Layer 5 of a small transformer language model trained on English Wikipedia (13 layers, counted from 0, width 64).
A neuron's activation on a vector x is quick GELU(weights . x), where the dot is the dot product. Quick GELU of z is z times sigmoid(1.702 z).

Input weights of the MLP neurons that the questions are about. A number n stands for n times 0.0069.
n39: 17 7 -3 4 1 5 -8 -6 10 -10 1 7 -12 -13 -1 -18 -12 17 5 -1 -1 -16 -4 -5 14 11 -8 -19 40 14 12 -10 -9 6 9 2 -33 17 -6 18 6 -8 0 7 -15 -21 12 18 10 -5 -16 2 14 -3 -22 -20 -5 -2 -25 21 20 -13 5 0
n47: -16 -1 -28 13 2 11 17 -2 -10 -62 0 -4 7 -8 35 8 32 9 -21 47 -35 72 -19 1 -21 -4 3 26 16 -18 -51 -17 35 18 -41 0 8 37 -12 10 -35 4 -9 16 12 -51 -8 22 31 57 -56 -22 7 -4 -5 5 -5 -23 0 -16 33 1 19 -2
n48: 5 3 7 -18 0 -41 3 -7 14 7 10 2 5 3 8 -7 16 28 -35 -21 -1 -23 -17 5 10 12 -10 -20 7 -31 -1 7 7 -10 -15 -1 2 2 23 6 -14 10 -2 4 4 -18 16 14 9 -7 -25 -12 30 22 -16 12 4 -5 -7 1 6 8 18 17
n52: 14 11 22 -3 5 -2 -7 -2 -18 44 -29 9 3 4 -29 5 8 0 11 -31 6 -3 10 6 49 -4 -20 8 3 12 0 -18 5 6 -15 -2 13 11 25 1 -9 -27 -5 3 -21 20 14 -20 7 -10 40 3 -22 -1 -2 -7 3 -1 -15 14 13 4 -19 30
n56: -11 -11 14 7 10 -17 3 -25 -6 11 5 13 17 9 33 -6 15 6 -12 34 -17 12 -38 38 43 -14 12 -44 14 -24 -9 11 -35 5 -19 1 14 13 -15 -24 40 33 -26 -4 -35 18 17 -10 -36 -5 -20 -17 55 -44 -20 3 3 -26 9 9 6 49 -4 12
n62: -10 15 39 -26 27 21 9 20 3 8 -23 -14 -14 -4 -7 8 28 -31 17 20 4 65 -14 26 33 -2 12 -33 3 -36 -38 13 10 -30 -4 11 -10 7 24 15 -18 10 -58 11 -13 -26 -48 -5 5 21 -33 -20 8 4 -32 2 -3 -24 24 39 22 4 9 -53
n87: 5 21 33 -21 22 -27 23 28 -4 -20 4 34 5 -29 19 15 2 -47 -9 24 -11 7 -25 25 -11 1 25 -4 -12 -9 -55 50 -35 -23 6 -11 -3 27 -12 10 -21 -4 -32 15 -5 -17 -5 -34 8 11 15 4 13 -10 -12 27 -8 -35 5 7 15 -30 -27 -34
n89: 11 23 -32 5 -21 8 -12 -4 25 -40 51 5 -15 -42 -15 -22 19 37 12 5 -29 -15 -1 -6 31 19 -27 15 32 13 -9 -6 18 16 -21 24 -14 -10 6 -8 -29 12 -13 1 -6 -12 -15 -20 32 15 -18 25 -4 -4 -14 -5 0 -1 15 11 -5 -8 6 11
n96: 33 -4 6 3 -9 5 -2 -14 -10 3 -10 -24 13 -9 5 -12 -25 -9 -3 58 4 9 0 -1 -32 -20 4 18 -23 -17 6 27 -27 16 4 10 -44 -27 30 -15 20 -5 13 26 3 -20 -8 -13 -10 11 34 8 -18 4 1 1 14 23 25 -24 -25 -7 -22 0
n151: -4 -5 -6 29 -11 -30 -29 -44 -2 -10 64 -11 -15 9 25 15 7 33 -18 43 0 -4 -35 16 9 -11 -11 -30 -3 25 -14 -22 14 2 -38 27 6 22 -9 -17 14 23 48 -1 15 -47 8 -31 16 -29 -14 -18 -26 4 -25 -15 19 -2 -15 -59 5 30 0 7
n175: 14 -24 11 -7 -32 9 6 -5 15 48 -5 42 1 5 6 -18 -3 8 -19 16 -21 -9 -15 -19 18 -5 -12 9 26 -70 -7 -8 -18 -9 3 1 -16 -12 -41 -54 20 33 -24 -6 -11 18 10 -2 15 12 22 -1 26 -24 15 -17 11 -20 -4 9 37 40 2 29
n177: 13 -25 31 -6 1 36 16 -20 4 -2 8 25 7 -4 -18 -3 -38 30 17 -3 -8 -6 18 -23 -9 -8 -1 1 -2 1 -13 1 -22 -11 8 1 1 -7 -16 1 -12 -22 -15 3 21 -45 8 17 39 -5 5 11 19 -9 -10 -14 -1 13 7 -15 -11 -19 -4 12
n182: -2 17 3 -5 -3 50 8 -16 9 -21 -6 -10 11 -9 5 -10 24 -11 -9 48 1 60 13 5 -9 -15 -9 3 -4 -10 -1 13 -1 9 24 43 -41 -34 -16 0 -34 61 1 0 -7 -22 4 19 -12 -16 -7 -57 22 -59 -1 -19 10 17 -18 -27 12 -13 -21 1
n193: -11 10 31 -1 24 -7 0 1 11 14 -13 14 32 -2 -22 -11 -8 -17 23 -32 -12 -3 18 -16 5 4 -4 -4 17 -2 9 -20 -9 2 12 -5 17 -4 -15 -5 40 -9 15 1 9 20 -7 6 -12 -12 25 17 -8 -17 0 2 -3 -13 10 -24 -14 29 -30 1
n244: 21 3 -4 25 20 24 21 9 8 -38 -12 -25 -19 -56 27 7 8 -7 -4 31 -13 36 -66 37 -33 -14 2 7 -16 -18 -34 -29 10 18 1 2 -15 -9 5 12 0 27 -11 -7 -3 -6 33 -46 25 -31 -14 -30 40 2 12 -1 6 -31 -26 -2 -15 32 18 6
n250: 17 -14 -20 0 -50 33 41 22 14 -10 -31 -7 34 -23 -14 -13 -14 7 -25 16 -7 12 -12 -7 -22 -25 -11 -23 5 20 6 52 -6 -18 -56 30 -13 13 24 -18 -13 34 7 46 -32 3 21 11 -36 -13 2 -19 82 -40 -2 94 -5 -15 -1 -23 -9 1 41 12
n255: -14 10 5 -14 -16 38 21 12 -9 31 27 30 12 -31 -4 19 -8 16 26 -20 -22 6 -22 -17 2 0 6 19 -7 -4 -18 -8 -17 -19 30 -10 39 -23 -18 -8 -8 -15 -12 11 11 -15 4 0 16 13 42 15 -19 15 2 -21 -20 15 -11 -15 -10 8 -18 -2

Each question shows a token from some text and the vector x that enters the MLP there. A number n stands for n times 0.04.

" (": -17 -25 23 -43 22 9 23 -30 34 8 14 -41 -11 -8 42 42 6 20 43 8 -9 -8 7 38 -26 56 4 5 -38 -7 5 -36 9 27 -3 -27 -32 10 12 -3 -2 -16 -24 14 -18 3 15 0 -37 -15 13 61 2 -7 -38 -13 -36 16 -30 13 13 -6 -5 -5
The neuron with the highest activation: n244

"lea": -31 -16 -15 -28 -21 5 41 -36 29 -3 9 -17 -12 13 11 11 9 31 -9 25 1 -3 11 26 -38 63 -3 27 -14 -2 26 -51 -4 34 45 -7 -44 6 2 -1 6 -10 -21 35 -18 -5 19 1 -43 11 14 33 2 -28 -17 -12 -21 66 -40 3 -2 -22 -22 -26
Which three neurons fire most, strongest first? n182, n96, n39

" \"": -31 -41 5 -28 9 -5 20 -12 32 -11 41 -22 -18 -12 45 27 0 25 41 -3 -8 -7 29 47 -19 61 1 14 -31 -7 27 -54 6 24 -30 -33 -47 0 6 -5 -28 25 0 10 -7 4 18 3 -54 -8 32 40 -18 4 -32 -11 -22 33 -32 -6 18 -5 -5 -3
The neuron with the highest activation: n151

"s": -40 -13 1 -32 9 20 39 -26 32 -1 -7 -20 7 -12 30 25 24 24 21 9 9 6 4 16 -37 56 9 11 -14 -3 13 -50 -15 18 41 -20 -42 -21 -12 -14 -21 10 -3 17 -23 10 -6 5 -49 -9 -1 51 -8 2 -41 -16 -17 78 -46 -6 23 -11 -10 -1
The neuron with the highest activation: n182

" the": -9 -32 2 -29 -15 -24 28 -48 22 -2 0 -21 -19 -11 51 48 -22 35 16 6 5 -22 5 11 -17 52 9 7 -17 -15 12 -49 -3 23 13 -30 -31 -2 16 -2 -20 -42 27 21 5 31 18 0 -57 -6 24 54 -6 -2 -29 -4 -22 55 -33 -2 19 -27 -3 12
Which two neurons fire most, strongest first? n96, n39

"tim": -29 -7 14 -33 -32 36 35 -30 25 0 -7 3 -6 -14 -9 28 -1 27 14 38 13 -16 17 2 -24 67 8 21 -8 -3 13 -36 -9 48 22 -3 -44 0 -22 -10 -17 -16 1 20 -19 23 6 25 -62 -11 -5 38 -28 3 -26 -21 -32 80 -20 -12 2 -7 -11 -27
The most active neuron and its activation: n182, at about 1.4

" Mil": -17 -25 -6 -56 10 -11 39 -29 22 15 -8 -50 12 7 7 29 19 24 -12 -1 -1 -30 27 26 -11 44 5 16 3 -27 21 -51 12 25 4 -47 -30 6 17 9 -4 -20 -9 30 -17 -9 18 20 -23 -5 9 48 22 9 -23 10 -33 57 -30 11 -12 -32 -12 -7
The most active neuron and its activation: n48, at about 1.1

"2": -33 -24 27 -39 3 -12 28 -46 24 11 -12 0 4 24 28 41 -6 14 -13 -4 -1 -11 14 -9 -10 66 20 29 -9 -3 -14 -53 8 35 1 -23 -41 14 -12 8 13 -53 -30 34 -4 19 -6 0 -15 -6 21 46 -14 7 4 -33 -30 17 -28 22 5 -28 -17 4
Which two neurons fire most, strongest first? n52, n255

"sky": 6 -19 10 -41 -1 -5 30 -19 34 25 -11 -34 10 13 -13 39 -9 9 -5 24 12 -45 11 -7 -10 53 1 19 -14 -4 3 -41 -11 24 23 -20 -31 26 -20 12 9 -29 -30 37 -6 15 5 7 -65 5 48 48 -18 17 -37 -7 -36 71 -16 -1 2 -20 -24 -2
Which three neurons fire most, strongest first? n96, n255, n52

"-": -20 -31 -3 -29 11 0 46 -52 34 10 9 -42 -12 -9 33 36 -7 25 26 4 2 -27 8 49 -5 54 6 17 -36 -11 6 -51 -3 26 2 -25 -30 8 -11 -2 2 -11 2 26 7 1 9 -14 -50 -1 27 42 -5 -2 -29 -13 -18 18 -38 -9 25 -10 -14 12
Which three neurons fire most, strongest first? n151, n255, n96

"d": -1 -39 5 -34 -9 -8 22 -28 33 1 6 -37 6 13 7 46 9 17 -14 29 19 -6 22 -16 -34 53 10 22 -35 -1 13 -39 -12 14 31 -36 -44 -14 -15 3 2 11 3 26 -19 20 19 11 -45 -12 12 36 9 -30 -14 -9 -31 85 -35 -11 28 -23 -21 17
Which two neurons fire most, strongest first? n182, n96